Layer 3 of a small transformer language model trained on English Wikipedia (9 layers, counted from 0, width 128).
Take only the direct path to the model's output, skipping the later layers: a vector added to the residual stream pushes a token's score in proportion to its dot product with that token's output vector.

Output vectors of the tokens that the questions are about. A number n stands for (n - 500) times 0.0022.
"ism": 269 421 214 690 470 658 335 529 451 469 545 372 482 558 395 373 379 621 477 801 547 635 585 567 414 500 390 661 417 403 491 509 457 325 335 448 295 601 713 590 705 430 500 440 625 381 516 482 691 435 505 614 139 453 351 644 318 563 555 614 608 542 566 278 747 488 443 403 312 608 577 467 469 712 342 203 679 814 710 322 389 550 633 535 528 437 523 740 456 489 644 591 695 345 380 392 442 217 330 590 295 205 623 611 372 500 510 657 281 711 396 566 327 582 478 366 743 548 697 484 599 496 224 319 646 809 533 541
" starring": 361 549 560 566 711 622 333 567 593 641 646 598 474 427 631 609 394 664 504 605 677 765 569 592 469 500 446 577 483 296 432 576 733 421 548 202 527 442 207 377 530 466 345 488 507 827 468 695 504 784 515 750 266 729 377 571 679 427 918 570 677 371 568 544 391 318 332 356 277 107 665 648 728 473 372 422 601 529 521 458 489 653 326 225 213 521 598 554 491 313 553 670 473 318 700 301 584 389 635 534 569 558 650 698 254 347 439 655 445 606 463 584 417 484 756 381 703 717 388 642 585 334 544 423 708 550 331 634
" Runner": 546 359 471 407 515 519 510 472 722 608 494 532 386 417 506 484 386 659 713 577 544 684 440 509 374 500 526 512 510 435 447 581 631 535 451 513 624 435 452 530 603 561 336 600 571 617 500 579 598 585 662 517 254 703 575 652 435 220 800 412 667 381 457 397 293 375 512 607 479 609 713 297 611 460 403 357 520 622 382 608 529 383 324 122 597 663 541 350 610 393 609 479 426 318 625 273 593 452 465 533 642 264 541 578 504 371 474 480 417 511 465 464 474 631 613 523 355 534 480 537 407 407 492 572 530 590 391 563
" agriculture": 313 444 427 599 613 596 285 284 496 646 298 372 496 344 343 321 504 831 659 655 619 369 547 529 605 500 438 591 394 397 643 615 469 478 378 248 487 701 466 379 680 623 605 535 763 510 421 628 611 582 629 143 467 583 339 616 590 389 778 469 496 477 500 337 438 338 342 533 485 596 640 443 706 637 491 423 719 623 617 319 417 391 446 473 449 646 463 279 229 478 580 681 546 626 491 471 206 331 629 550 445 244 503 711 333 585 728 608 282 477 686 315 353 552 372 223 759 568 457 609 304 551 247 309 500 369 648 513
" endemic": 445 414 585 403 669 509 444 339 355 630 542 600 469 326 479 549 512 827 566 628 455 574 481 503 481 500 441 585 598 226 527 531 639 497 334 112 496 631 282 440 670 680 523 389 620 625 535 717 553 612 522 311 463 493 225 558 684 497 826 524 454 460 646 521 357 212 323 532 581 290 679 489 626 575 227 358 533 571 455 485 542 403 486 386 395 624 493 424 274 400 621 586 438 540 420 452 295 400 622 459 255 304 540 651 486 775 723 587 144 621 554 467 558 436 580 575 456 466 632 635 392 471 394 357 522 323 410 343
" champion": 725 339 353 593 286 451 525 388 604 656 518 486 526 612 457 298 449 525 689 594 465 530 460 589 285 500 472 452 475 340 582 680 623 509 397 230 718 497 474 612 594 522 475 407 654 397 493 648 701 590 807 532 280 581 297 539 613 291 827 545 326 346 506 650 325 480 478 537 420 438 656 277 548 264 592 457 577 537 513 699 515 433 418 477 394 543 384 389 376 380 548 504 638 300 629 326 570 527 398 327 572 470 574 500 322 506 421 575 403 562 507 660 410 697 551 486 504 547 579 388 450 417 423 577 617 634 592 564
" election": 555 439 414 535 472 428 313 500 519 560 629 255 582 526 570 380 398 659 371 479 418 537 493 545 360 500 523 561 256 403 635 825 597 305 373 247 763 384 581 429 552 715 254 541 386 557 259 478 612 568 579 540 419 610 618 627 492 645 829 396 553 445 589 139 236 473 472 732 804 599 541 447 539 425 445 464 465 510 625 353 435 525 267 468 567 449 559 596 313 531 673 550 449 634 703 449 514 470 341 292 388 259 352 577 251 375 404 672 286 586 435 429 373 364 355 733 838 323 508 610 535 415 509 339 449 574 568 471
" footage": 601 492 460 700 739 655 344 435 492 573 563 175 301 559 362 624 322 837 442 482 898 900 553 592 312 500 552 519 297 483 533 444 545 568 496 271 612 512 131 452 636 504 467 683 535 662 285 779 604 434 650 512 504 679 401 500 571 361 814 347 661 394 493 607 524 427 328 387 204 482 650 500 485 489 381 369 746 585 624 552 496 595 400 474 374 662 587 464 601 440 586 603 632 270 723 561 544 479 414 366 405 418 534 630 253 475 477 750 418 668 461 507 256 488 658 246 580 563 467 454 431 344 374 422 671 361 408 547
" Formula": 545 383 496 456 517 723 400 234 442 575 454 478 334 529 632 384 536 741 679 571 471 500 628 656 484 500 406 549 238 430 453 681 608 416 583 370 456 455 469 266 577 519 466 774 685 395 450 511 496 685 662 434 433 424 507 754 453 594 875 417 698 389 408 565 440 468 570 559 431 210 584 316 698 497 430 418 489 487 463 616 454 315 265 297 425 596 439 303 508 408 587 660 496 445 708 511 596 458 599 204 446 532 523 659 392 681 500 666 518 761 221 651 414 595 414 489 537 757 616 610 291 355 365 596 405 541 694 532
"therapy": 363 281 291 597 237 284 296 467 327 579 543 368 198 457 551 533 403 682 469 605 738 598 547 328 474 500 500 464 460 323 525 521 545 426 464 302 672 432 343 451 635 600 615 726 647 375 231 720 556 779 751 305 515 421 260 812 678 492 489 514 854 489 528 568 578 288 474 500 267 462 841 538 619 842 207 213 729 569 722 563 636 478 449 276 454 480 504 408 322 440 793 645 705 442 526 332 68 321 471 426 335 474 610 451 23 648 758 645 424 645 357 478 133 793 424 391 479 460 405 569 327 363 376 204 525 531 777 807
" finding": 525 451 265 673 500 529 352 363 291 585 554 370 424 574 380 535 291 699 435 526 665 740 484 519 393 500 381 480 493 444 556 721 507 639 382 258 690 708 353 345 458 633 513 849 466 526 579 709 621 563 574 556 543 573 524 500 556 547 735 463 702 413 553 399 583 500 461 383 404 289 799 645 598 543 346 528 710 551 665 381 453 487 430 494 376 497 610 546 406 430 710 469 307 468 602 474 401 426 747 533 407 504 494 725 406 497 650 530 223 556 634 513 346 581 474 537 734 500 310 650 493 408 396 285 617 490 651 689
":": 245 565 403 485 366 533 489 563 527 414 503 425 537 500 466 660 719 500 475 437 292 478 623 693 586 500 637 467 511 537 627 508 366 399 634 414 530 336 643 636 390 569 605 607 491 500 540 450 517 616 492 627 602 414 560 381 827 469 423 680 422 558 443 512 451 579 333 258 484 745 493 362 606 441 604 549 878 484 413 599 414 725 610 558 510 500 424 556 526 559 274 267 520 521 607 700 429 494 459 439 482 504 580 438 505 355 377 534 382 395 490 732 651 298 482 590 387 504 635 241 489 497 651 620 325 436 571 564
"----": 622 484 377 329 536 673 562 335 412 662 471 336 386 562 471 448 379 723 564 467 631 760 465 467 375 500 480 475 486 546 532 525 519 560 354 226 728 533 447 549 446 590 518 487 424 776 577 452 439 721 622 344 392 544 487 382 328 392 544 453 724 330 505 543 331 287 545 544 472 333 704 368 411 456 511 442 534 414 512 557 423 346 342 146 676 583 467 386 271 536 523 604 655 553 691 572 540 318 408 537 618 507 400 702 452 780 557 669 544 675 490 472 440 667 423 596 437 490 573 398 370 376 445 348 380 552 482 551
" games": 452 301 422 601 398 509 462 447 671 554 610 288 246 550 560 650 192 652 440 553 603 625 348 565 673 500 559 603 336 350 505 500 637 580 477 176 564 360 365 357 665 599 396 627 506 441 511 662 567 674 691 473 563 313 525 442 527 452 782 521 629 480 627 745 496 474 388 389 295 443 665 373 473 479 622 483 652 565 468 511 626 335 471 439 472 668 420 327 612 295 662 595 649 412 738 440 507 491 428 223 401 603 584 486 384 533 667 677 442 410 438 598 268 611 546 391 782 512 649 510 395 279 285 559 519 628 636 619

Output weights of attention head 0. The head adds the sum of these rows, row i times number i of z. A number n stands for (n - 500) times 0.00046.
o0: 443 379 851 577 750 647 278 457 344 460 406 455 580 622 585 568 579 729 552 433 711 544 633 637 550 239 624 552 409 382 466 512 837 379 328 400 519 448 464 348 423 379 460 241 376 522 251 638 511 535 776 490 820 672 474 533 696 526 535 358 449 490 414 652 642 568 513 568 588 483 362 600 286 418 635 462 603 575 634 582 554 672 493 524 257 441 506 493 441 487 320 139 257 238 607 485 478 459 552 534 419 445 432 358 782 493 288 424 532 547 691 542 459 383 618 486 445 565 421 777 554 498 323 445 407 471 477 462
o1: 295 669 319 538 507 648 356 678 448 513 507 618 244 297 445 535 375 476 352 554 513 674 454 689 379 442 241 398 668 182 275 300 472 437 590 433 570 444 633 598 428 427 167 496 509 544 603 572 454 417 353 390 554 532 512 506 339 207 380 384 528 560 429 487 803 567 593 207 454 603 675 506 622 731 518 202 673 459 376 637 614 508 490 801 535 686 527 622 580 630 422 632 495 234 726 297 436 498 643 567 507 621 539 463 460 433 448 692 499 626 507 478 632 476 572 351 214 640 629 438 455 542 522 256 369 514 259 492
o2: 360 468 605 378 609 642 380 583 645 538 519 501 602 527 661 489 661 688 541 507 489 374 482 701 451 462 665 582 619 398 466 407 410 215 359 500 447 422 549 508 453 581 303 435 655 574 523 313 398 478 691 701 391 674 397 670 532 457 423 780 638 572 299 556 524 280 466 359 765 506 376 448 646 571 562 583 717 490 537 303 424 565 391 338 452 606 501 603 631 527 446 480 571 184 573 398 509 473 392 463 500 609 460 492 371 504 274 355 441 449 213 555 500 556 537 433 140 393 434 299 649 416 561 614 693 405 650 376
o3: 416 653 768 481 635 465 345 539 417 428 256 443 514 726 406 546 411 447 530 626 650 727 408 434 430 708 352 716 374 610 351 497 490 443 582 330 338 366 318 366 711 533 494 765 665 349 230 623 379 365 541 524 283 403 490 673 474 634 410 580 662 444 394 624 629 305 762 556 486 688 727 350 423 590 489 540 718 626 565 360 501 377 232 748 683 423 421 409 431 23 428 490 531 351 601 736 659 619 217 467 542 556 372 643 672 507 499 353 641 696 364 548 617 598 426 503 633 459 713 745 555 616 493 331 358 488 831 553
o4: 551 326 514 661 711 618 681 444 597 484 423 490 478 367 456 632 532 348 542 377 502 569 599 540 451 641 457 400 497 763 383 503 376 486 572 406 511 575 665 658 426 225 546 425 478 598 524 519 527 477 468 452 301 544 424 492 528 551 550 376 588 370 458 264 380 451 564 669 546 474 384 555 488 733 661 679 731 542 539 336 590 643 358 571 621 520 408 555 503 604 413 567 464 597 493 649 406 604 355 467 462 650 383 573 574 613 621 835 402 612 556 518 409 597 346 512 270 680 480 580 632 731 544 531 668 490 284 499
o5: 611 512 705 548 598 935 644 489 460 420 346 466 611 548 212 443 786 452 649 569 442 370 801 380 401 260 704 468 539 746 387 652 585 636 660 363 432 304 353 458 507 505 629 542 761 622 580 602 367 455 633 706 283 395 477 523 433 471 532 478 573 316 643 549 571 657 645 408 500 582 502 476 210 320 431 613 353 775 337 790 678 473 439 302 484 596 536 252 456 426 529 532 475 433 759 657 649 412 111 212 847 554 426 728 684 405 362 380 531 554 368 532 636 508 666 715 583 385 541 504 595 415 515 630 376 631 424 421
o6: 481 306 562 454 494 597 597 403 557 445 541 420 529 660 521 286 398 485 274 416 504 262 590 337 660 604 434 471 544 515 515 681 480 457 582 521 522 554 463 347 572 429 458 462 353 357 550 533 768 319 679 224 628 505 275 424 537 428 522 647 329 499 409 581 207 639 523 653 442 288 377 479 380 238 545 554 677 423 554 504 464 658 660 550 521 319 274 256 337 459 610 756 439 773 343 428 567 576 713 537 511 475 806 531 571 748 603 285 502 464 586 375 626 590 496 507 689 466 563 517 403 552 272 535 379 262 438 464
o7: 343 466 403 484 532 436 532 500 404 497 567 270 448 451 452 627 206 454 471 422 633 678 628 466 446 406 469 603 517 516 366 291 434 537 535 738 353 572 621 369 572 431 398 575 426 597 469 531 679 249 474 591 634 522 408 709 665 380 480 178 503 653 468 384 575 509 404 289 481 730 518 753 578 398 337 409 624 397 594 320 690 707 572 675 311 474 510 507 346 479 660 428 435 366 421 570 471 468 680 698 391 489 646 659 511 253 400 614 537 528 383 655 581 184 607 430 338 775 322 569 473 418 580 435 603 412 478 433
o8: 372 431 592 501 488 278 587 601 684 558 527 559 748 320 880 431 762 479 379 805 633 513 627 414 298 106 516 645 423 681 781 499 487 346 549 314 282 392 575 563 726 439 705 210 437 607 611 670 757 667 531 665 460 476 509 419 493 578 274 611 574 526 596 555 555 237 555 650 583 364 432 602 730 485 491 521 424 538 593 543 390 505 432 516 549 586 359 560 533 541 542 390 306 491 493 363 450 666 608 526 700 217 537 547 240 722 362 560 206 456 423 437 556 718 506 462 660 650 407 528 416 543 512 376 641 652 547 246
o9: 593 636 683 697 319 345 494 523 653 550 471 593 644 632 603 480 378 606 423 391 600 484 507 444 375 546 570 520 362 341 453 554 614 386 506 528 624 461 310 656 546 363 401 421 505 385 417 398 618 791 732 663 329 583 773 548 401 197 546 359 516 478 533 380 601 418 355 241 574 337 578 682 499 507 697 576 378 421 458 321 536 638 546 588 417 380 431 654 371 422 370 561 759 357 632 400 722 597 301 588 311 690 419 651 288 526 534 348 650 348 291 557 295 506 401 359 679 534 378 412 578 487 496 471 789 590 581 614
o10: 539 567 234 425 508 506 413 561 587 509 557 571 418 580 511 583 456 554 496 709 551 357 335 499 367 424 512 545 614 330 633 776 374 560 372 539 541 172 523 611 692 516 545 193 366 424 312 505 589 645 785 463 470 627 517 455 378 497 541 320 483 787 508 350 394 482 488 554 569 604 510 359 811 258 647 596 444 339 287 544 367 234 253 362 548 623 416 437 499 391 574 439 326 482 529 400 631 478 509 438 577 588 506 380 520 545 299 459 611 594 434 493 638 458 233 387 593 357 390 403 597 511 503 592 428 302 487 516
o11: 540 623 431 509 367 285 494 493 320 494 574 472 436 606 595 582 446 694 551 413 371 393 221 320 153 551 532 519 644 438 499 585 616 524 455 654 378 539 535 373 433 658 707 686 879 585 544 591 337 679 626 480 382 296 351 352 360 604 334 461 576 675 508 386 415 439 163 546 680 498 461 566 647 514 377 593 326 634 532 326 320 342 670 715 674 467 445 427 528 547 494 517 377 781 486 715 405 334 649 716 499 454 526 524 649 337 613 398 616 302 433 547 496 435 528 578 422 422 534 681 433 511 651 566 554 409 497 201
o12: 384 517 433 382 364 694 321 546 571 363 552 700 679 406 442 532 587 686 365 574 603 290 354 285 757 664 424 584 327 423 512 610 396 397 393 409 390 477 411 552 564 508 560 499 502 486 505 550 356 493 627 355 328 615 458 483 632 293 892 580 479 491 467 104 439 569 516 500 603 599 429 502 536 526 530 223 479 521 477 426 451 344 499 691 301 493 552 358 511 623 603 615 254 685 262 405 392 559 289 529 363 389 511 593 283 648 433 508 531 447 675 435 572 510 405 427 595 385 486 802 452 596 381 392 533 298 406 310
o13: 329 635 590 568 512 467 427 538 756 713 504 459 394 532 484 379 812 439 645 658 447 649 468 456 616 453 575 535 463 288 550 443 420 303 595 617 646 593 527 504 340 511 652 444 461 318 407 443 548 546 581 472 349 490 441 513 386 421 563 531 397 524 309 503 413 451 421 576 442 649 427 497 310 338 779 387 436 362 588 560 356 356 348 448 595 452 609 305 552 392 591 451 555 393 435 250 547 278 326 453 481 521 498 668 455 440 532 686 377 259 694 632 466 161 303 625 669 424 438 774 380 547 667 795 269 679 635 524
o14: 508 526 358 393 646 699 359 485 554 567 398 586 623 435 355 450 621 561 738 590 609 428 362 514 487 385 616 489 539 410 481 278 378 530 647 322 442 347 537 562 537 533 568 482 714 219 637 335 546 392 661 816 521 519 392 547 576 329 371 569 594 650 716 366 472 489 697 558 550 680 619 427 551 545 358 563 450 536 440 260 504 451 676 477 644 545 638 303 531 431 728 568 359 625 575 519 719 499 558 407 408 492 389 538 425 608 421 232 668 716 581 299 400 670 462 194 489 448 345 393 342 570 528 420 635 471 581 393
o15: 167 451 506 453 756 624 466 576 417 482 409 709 640 461 462 544 498 559 583 517 481 581 490 583 543 601 508 554 604 500 528 327 517 663 650 220 340 604 450 467 603 490 704 587 738 553 421 586 520 553 350 566 674 316 367 489 614 499 452 479 426 486 460 547 452 269 672 551 595 409 352 566 386 414 244 450 445 628 324 535 460 318 557 618 422 653 442 70 351 467 401 282 210 294 637 500 405 376 512 317 421 545 599 620 627 451 646 388 423 408 625 466 612 604 502 617 521 618 641 577 387 534 396 614 484 472 463 304
o16: 583 488 245 443 358 535 464 402 470 469 719 571 378 527 600 745 570 384 772 557 701 381 678 633 712 759 693 612 238 467 676 734 513 336 381 466 521 749 548 375 259 565 275 730 411 169 483 740 540 500 595 412 384 528 716 615 467 605 262 428 485 692 395 472 404 671 570 594 175 555 468 406 452 382 372 642 405 262 644 817 543 273 698 492 581 379 695 377 636 678 419 599 475 631 815 452 704 492 613 633 411 613 417 448 141 494 648 465 440 412 686 394 238 575 441 428 531 517 486 646 472 439 720 498 526 483 633 555
o17: 489 443 465 454 712 407 531 327 571 716 409 205 321 253 560 324 432 587 698 331 436 309 553 499 686 180 525 390 574 723 560 430 350 723 636 340 609 544 592 565 443 673 492 396 451 486 695 541 509 450 291 325 533 458 390 472 471 584 325 665 473 583 588 455 619 592 738 949 628 847 426 421 646 747 624 328 309 249 410 606 336 251 590 470 445 622 540 375 310 615 297 682 417 928 531 432 465 464 665 593 512 396 322 587 777 500 532 469 599 491 467 517 397 394 423 823 809 461 528 677 647 457 546 524 689 488 552 608
o18: 485 510 799 548 478 354 435 170 268 545 431 455 719 560 733 367 453 405 650 591 435 291 653 449 419 495 616 549 608 494 347 595 378 403 304 330 621 514 430 592 571 525 551 277 619 472 668 638 363 474 458 503 502 441 551 618 402 380 534 447 592 454 491 365 665 407 670 770 629 746 674 445 623 471 450 383 424 732 466 269 534 617 408 569 465 559 479 629 402 352 292 343 445 780 390 415 503 531 113 633 331 161 658 498 371 490 446 130 395 393 484 354 686 536 364 785 821 407 448 622 574 611 734 201 658 401 603 452
o19: 429 459 328 516 479 676 488 817 393 689 291 507 663 168 389 524 690 592 509 604 639 463 457 443 529 625 630 551 632 500 677 722 486 534 301 634 591 524 462 543 447 538 641 555 349 521 466 353 506 474 440 406 312 530 558 601 492 537 414 690 458 546 481 385 399 353 352 491 393 517 676 425 389 543 748 616 621 505 546 500 599 316 323 663 441 486 646 348 527 524 386 505 571 661 412 455 225 489 490 305 398 281 663 667 442 320 499 704 707 319 652 655 592 338 498 657 606 412 387 468 338 423 588 514 401 427 456 331
o20: 474 713 504 269 465 637 567 554 333 257 488 508 376 457 320 490 486 534 435 394 461 443 394 275 542 443 725 490 424 545 350 234 405 299 545 751 489 553 589 417 328 446 447 446 436 564 403 479 466 405 396 386 479 810 479 585 482 578 447 447 569 363 666 252 419 627 570 456 394 554 566 519 502 797 436 402 615 649 486 512 571 492 397 625 581 458 613 763 696 566 477 701 371 587 440 508 415 693 486 455 395 434 584 437 380 447 509 524 222 578 597 517 504 222 169 572 281 536 528 380 469 634 624 227 450 370 363 628
o21: 487 559 817 503 641 448 301 523 707 613 259 664 612 402 434 356 566 512 380 507 331 458 619 295 608 503 288 555 382 541 604 475 468 522 519 285 330 637 469 368 491 426 584 585 399 526 382 484 577 363 445 216 299 526 272 502 854 674 337 604 401 518 492 404 589 336 475 484 553 366 512 618 694 598 276 322 536 434 230 383 590 506 546 608 339 459 615 470 345 658 531 597 441 510 324 496 367 541 598 529 490 327 339 606 446 457 838 664 472 562 588 637 503 529 632 363 365 438 442 520 341 772 495 119 609 409 517 524
o22: 523 377 722 536 742 450 334 448 529 346 525 586 604 460 501 664 322 455 304 421 518 454 419 714 554 115 579 358 533 416 373 315 393 546 336 556 324 564 540 558 364 457 487 485 655 496 430 502 869 418 730 245 702 613 484 527 665 605 480 420 458 470 553 469 454 689 504 608 335 587 460 420 505 513 637 547 228 368 474 561 559 567 412 444 298 469 580 499 540 392 568 615 618 527 692 433 600 600 698 637 489 461 707 506 596 279 476 722 920 586 396 616 595 522 653 454 717 746 409 499 305 526 455 712 517 449 460 530
o23: 747 607 642 467 484 480 576 482 628 573 450 370 571 595 546 602 507 463 503 763 623 447 598 306 522 238 516 492 430 573 373 432 439 530 667 460 491 664 466 215 225 435 445 431 444 400 408 416 528 423 410 422 323 620 624 682 334 564 469 517 438 597 528 473 648 328 793 474 333 408 356 559 528 563 488 669 459 724 540 723 453 497 446 575 571 393 437 345 697 477 570 423 371 483 496 559 488 418 379 716 545 180 740 532 376 368 473 474 551 461 579 374 613 407 463 525 591 405 397 564 306 710 605 547 607 330 511 545
o24: 499 431 652 600 381 420 709 438 559 456 523 533 482 470 436 473 550 430 575 475 369 468 667 679 391 547 479 685 486 480 544 350 414 371 588 507 565 610 454 337 435 473 707 653 530 470 493 464 382 659 404 548 720 322 386 525 574 486 356 451 597 467 462 360 474 437 563 431 573 302 538 462 701 691 300 539 441 440 406 406 281 593 424 510 406 311 441 736 531 561 538 506 331 506 431 776 594 470 615 493 291 287 542 516 410 710 668 552 218 683 476 414 440 421 246 519 386 443 586 580 596 705 510 544 522 599 308 423
o25: 500 527 623 570 606 194 589 476 597 359 562 575 470 495 605 663 741 341 345 428 393 555 346 627 648 536 502 480 636 529 525 456 295 687 424 457 402 606 513 426 400 542 614 640 678 537 398 495 452 772 508 528 570 311 498 563 428 425 720 524 699 452 557 789 445 410 701 311 459 332 614 428 500 721 538 621 501 342 252 667 291 648 427 529 561 609 334 501 673 387 295 342 449 425 646 294 406 225 471 507 468 496 591 535 559 556 352 533 524 389 748 591 379 734 447 488 190 774 707 301 516 395 574 522 375 608 715 552
o26: 313 713 347 397 566 486 348 473 537 356 269 668 635 601 480 499 508 661 497 355 523 400 495 375 715 697 383 518 636 504 553 481 460 410 376 536 353 889 491 324 607 648 336 559 524 396 520 677 507 397 511 474 598 782 399 573 593 388 166 645 428 514 469 295 290 550 436 411 741 638 280 480 641 595 351 550 455 595 567 336 694 411 698 523 687 441 557 411 367 660 575 465 159 720 346 757 485 385 550 563 325 611 590 587 751 512 520 499 314 807 565 672 383 506 546 536 476 424 507 474 244 490 304 294 583 447 450 476
o27: 506 444 603 310 458 538 529 583 485 421 526 704 429 405 674 426 469 310 463 490 262 311 482 427 642 844 228 404 412 548 355 663 534 416 499 513 524 325 478 502 426 350 506 487 460 602 521 629 640 762 488 275 646 398 748 413 421 540 615 717 358 251 366 374 356 343 348 553 558 484 567 336 359 338 659 417 445 378 93 573 340 541 448 472 580 398 269 457 403 465 536 748 662 491 657 439 643 536 317 562 559 280 527 401 435 491 529 674 748 493 734 534 635 470 517 491 378 418 515 621 403 389 353 411 631 525 548 532
o28: 537 596 343 506 427 502 605 263 405 522 366 379 517 406 493 334 655 441 627 357 394 658 538 333 191 48 668 501 514 560 558 630 363 521 646 262 494 378 561 537 367 441 707 574 514 577 572 435 448 571 631 465 452 535 590 281 430 643 388 469 425 591 498 452 408 387 486 699 439 516 616 454 489 505 500 343 721 516 517 394 588 395 403 643 326 616 561 497 457 310 363 406 657 632 542 596 664 658 518 453 358 690 478 346 684 605 616 570 671 396 306 460 530 436 491 540 559 274 453 468 636 589 498 425 540 690 345 572
o29: 485 472 481 354 578 711 336 405 453 630 528 651 370 389 375 476 555 395 555 578 527 457 400 498 603 481 586 465 550 602 582 523 530 656 504 453 247 631 489 625 485 540 520 719 595 368 535 539 378 558 547 453 425 382 523 484 570 696 549 448 268 488 395 463 440 591 387 306 433 531 603 440 555 368 267 779 444 515 565 571 433 516 483 652 480 468 611 399 364 580 423 600 395 476 370 438 828 410 494 347 260 539 225 623 445 484 488 398 331 671 488 612 590 396 388 641 425 453 519 250 409 413 206 662 387 408 496 512
o30: 434 386 679 670 528 428 338 500 468 572 346 557 315 418 727 577 663 304 534 444 413 731 401 718 606 429 750 686 532 375 504 662 468 370 597 407 663 500 272 435 464 609 379 605 285 824 650 607 611 294 370 500 530 613 589 568 490 575 607 635 517 421 553 665 404 381 319 540 439 456 340 725 295 316 398 453 724 498 592 350 527 593 553 410 377 312 404 516 474 399 662 475 379 458 430 320 238 370 356 631 511 418 428 421 424 509 555 448 265 566 463 556 370 532 563 370 510 503 457 560 396 463 434 365 803 474 497 506
o31: 576 548 361 481 462 355 272 411 351 478 530 503 397 528 247 370 417 620 464 344 570 607 332 423 635 692 688 311 360 625 378 184 690 438 427 526 567 495 655 436 587 433 576 598 440 448 561 268 463 597 379 319 569 233 589 384 414 618 394 534 420 462 615 601 545 495 544 264 296 349 551 372 567 482 453 371 441 441 299 572 503 439 452 289 492 367 518 492 475 421 474 551 520 530 578 561 472 576 873 411 518 524 415 475 579 527 681 589 775 474 549 426 772 369 242 490 488 622 461 525 352 501 688 356 689 415 799 534

Each question shows a token from some text and the vector z that the head gathered there. A number n stands for (n - 500) times 0.0023.

"er": 648 491 410 602 500 274 612 513 537 568 659 435 586 446 614 399 728 375 542 462 483 573 661 318 527 567 500 457 404 607 449 425
Which two tokens does it push up most, strongest first? "therapy", " agriculture"

" ": 352 326 600 600 415 602 510 453 650 435 428 493 558 564 569 603 442 544 596 430 454 603 509 686 384 465 483 448 531 569 578 305
Which two tokens does it push up most, strongest first? " agriculture", " endemic"

" the": 417 484 558 506 480 385 515 525 516 562 493 467 506 521 548 516 551 425 533 565 422 464 550 525 495 542 522 464 492 601 717 316
Which of these tokens does it push down most? "----"

"r": 361 516 558 832 621 548 511 497 598 671 549 535 519 463 665 459 363 346 656 859 787 458 441 418 381 492 493 538 395 597 491 655
Pushed up most: "ism"

" company": 759 532 387 523 429 307 704 592 547 642 910 270 755 334 689 243 549 492 582 398 418 796 912 438 376 662 460 485 469 677 534 482
Pushed up most: " agriculture"

"s": 650 442 388 687 415 461 523 537 443 644 732 515 530 622 619 554 513 335 463 529 364 347 543 381 522 616 439 429 413 514 452 638
Pushed up most: " games"

" |": 406 523 552 651 497 611 494 502 605 468 555 500 440 519 533 532 478 432 506 463 539 543 357 582 394 535 422 546 531 534 549 328
Which two tokens does it push up most, strongest first? " Runner", " champion"

" Za": 547 356 503 699 620 777 391 342 676 784 546 698 338 386 710 468 420 260 545 453 653 365 594 497 240 427 272 592 418 536 413 474
Which two tokens does it push up most, strongest first? " champion", " Runner"

"6": 465 395 506 649 441 533 528 515 644 486 539 508 512 547 521 502 513 428 605 502 496 498 404 591 428 517 467 544 546 630 555 400
Pushed up most: " election"

" for": 679 521 563 534 479 502 534 719 699 585 614 526 520 467 525 499 359 322 485 460 380 366 596 395 714 477 413 383 224 521 472 345
Which three tokens does it push up most, strongest first? " starring", " footage", "ism"

" f": 444 543 310 570 515 391 461 676 456 547 455 511 473 528 634 558 644 255 524 548 522 469 394 418 638 566 438 460 459 546 365 579
Which two tokens does it push up most, strongest first? "therapy", " finding"

"e": 440 496 231 487 562 447 552 647 373 611 478 527 437 552 565 565 615 351 597 537 454 573 286 443 639 482 481 347 415 512 529 612
Pushed up most: " finding"

"\n": 288 554 591 548 458 800 482 256 626 355 572 431 598 580 503 541 467 629 439 564 557 651 416 608 460 416 401 512 570 600 513 290
Which of these tokens does it push down most? " finding"

".": 633 526 516 622 507 628 497 698 632 640 747 546 512 497 507 535 319 356 359 536 316 341 512 421 575 503 409 367 275 432 574 479
Which two tokens does it push up most, strongest first? " starring", " footage"

"ines": 427 555 278 543 593 383 550 647 475 400 416 642 471 452 692 610 610 383 410 495 486 527 334 403 616 617 643 334 448 594 356 663
Pushed up most: " finding"

"P": 504 451 483 686 500 592 489 494 481 389 562 455 436 552 500 525 453 568 484 519 454 433 347 613 475 610 576 562 493 709 494 603
Which two tokens does it push up most, strongest first? " Formula", "----"

" as": 632 487 387 473 515 319 550 530 596 777 790 313 651 451 654 352 557 425 503 375 453 734 818 431 465 561 435 429 608 571 496 550
Which of these tokens does it push down most? ":"

" CEO": 692 511 405 476 472 300 565 528 588 713 793 355 651 455 591 290 574 395 540 394 480 653 808 500 448 587 446 491 610 588 526 566
Which of these tokens does it push down most? ":"

"her": 289 637 593 491 659 515 492 504 531 471 506 664 533 440 628 607 386 431 428 588 616 456 441 384 426 594 543 406 532 521 324 499
Pushed up most: ":"

" franchise": 680 490 606 562 384 430 536 684 438 671 576 338 502 370 598 341 567 383 349 341 436 599 608 462 438 576 333 357 388 618 523 386
Which three tokens does it push up most, strongest first? " footage", " starring", " games"

"2": 621 239 493 671 424 549 555 477 650 542 424 460 789 555 684 604 323 368 640 702 409 422 352 615 510 538 395 545 397 684 558 360
Which three tokens does it push up most, strongest first? " agriculture", " endemic", " election"

" S": 549 365 490 700 390 565 576 508 597 502 449 433 558 598 626 542 455 410 588 601 408 409 282 721 478 634 426 520 517 750 538 528
Pushed up most: " Formula"

"al": 357 411 555 536 548 533 444 575 512 512 429 558 476 539 524 596 516 531 542 525 572 535 517 483 501 588 524 458 531 615 409 373
Which two tokens does it push up most, strongest first? ":", "ism"

" responsible": 459 595 295 563 518 433 502 381 490 633 700 553 615 465 547 379 439 347 523 518 602 518 497 390 658 378 482 410 419 488 371 495
Which of these tokens does it push down most? ":"

" to": 468 711 460 511 414 190 522 727 430 651 609 507 621 538 671 519 571 283 489 582 542 552 547 364 744 613 769 312 401 538 469 569
Pushed up most: "therapy"

" worked": 503 668 393 562 600 366 446 511 520 868 727 474 699 587 587 493 537 407 298 612 400 607 563 308 596 535 593 399 494 424 472 608
Which of these tokens does it push down most? ":"

"0": 629 344 498 571 388 642 487 472 774 544 496 521 585 634 513 592 330 373 591 654 464 424 500 636 409 441 291 524 404 689 606 463
Which of these tokens does it push down most? "therapy"

" of": 548 400 460 490 480 320 564 488 414 578 531 427 551 448 580 402 787 292 555 566 561 531 625 388 525 528 509 399 463 553 438 361
Pushed up most: "therapy"

"FL": 563 363 584 471 581 468 685 357 631 638 952 414 540 700 524 409 593 545 443 462 546 161 422 324 384 601 186 705 719 620 571 630
Pushed up most: " champion"

" global": 688 472 390 453 455 259 554 526 562 738 781 341 684 501 582 295 600 391 537 398 503 634 810 493 508 554 446 495 612 637 501 604
Which of these tokens does it push down most? ":"

"es": 676 504 570 574 501 517 514 710 711 589 653 551 526 438 524 521 368 320 447 460 377 380 579 408 677 472 430 334 225 510 507 361
Which of these tokens does it push down most? "----"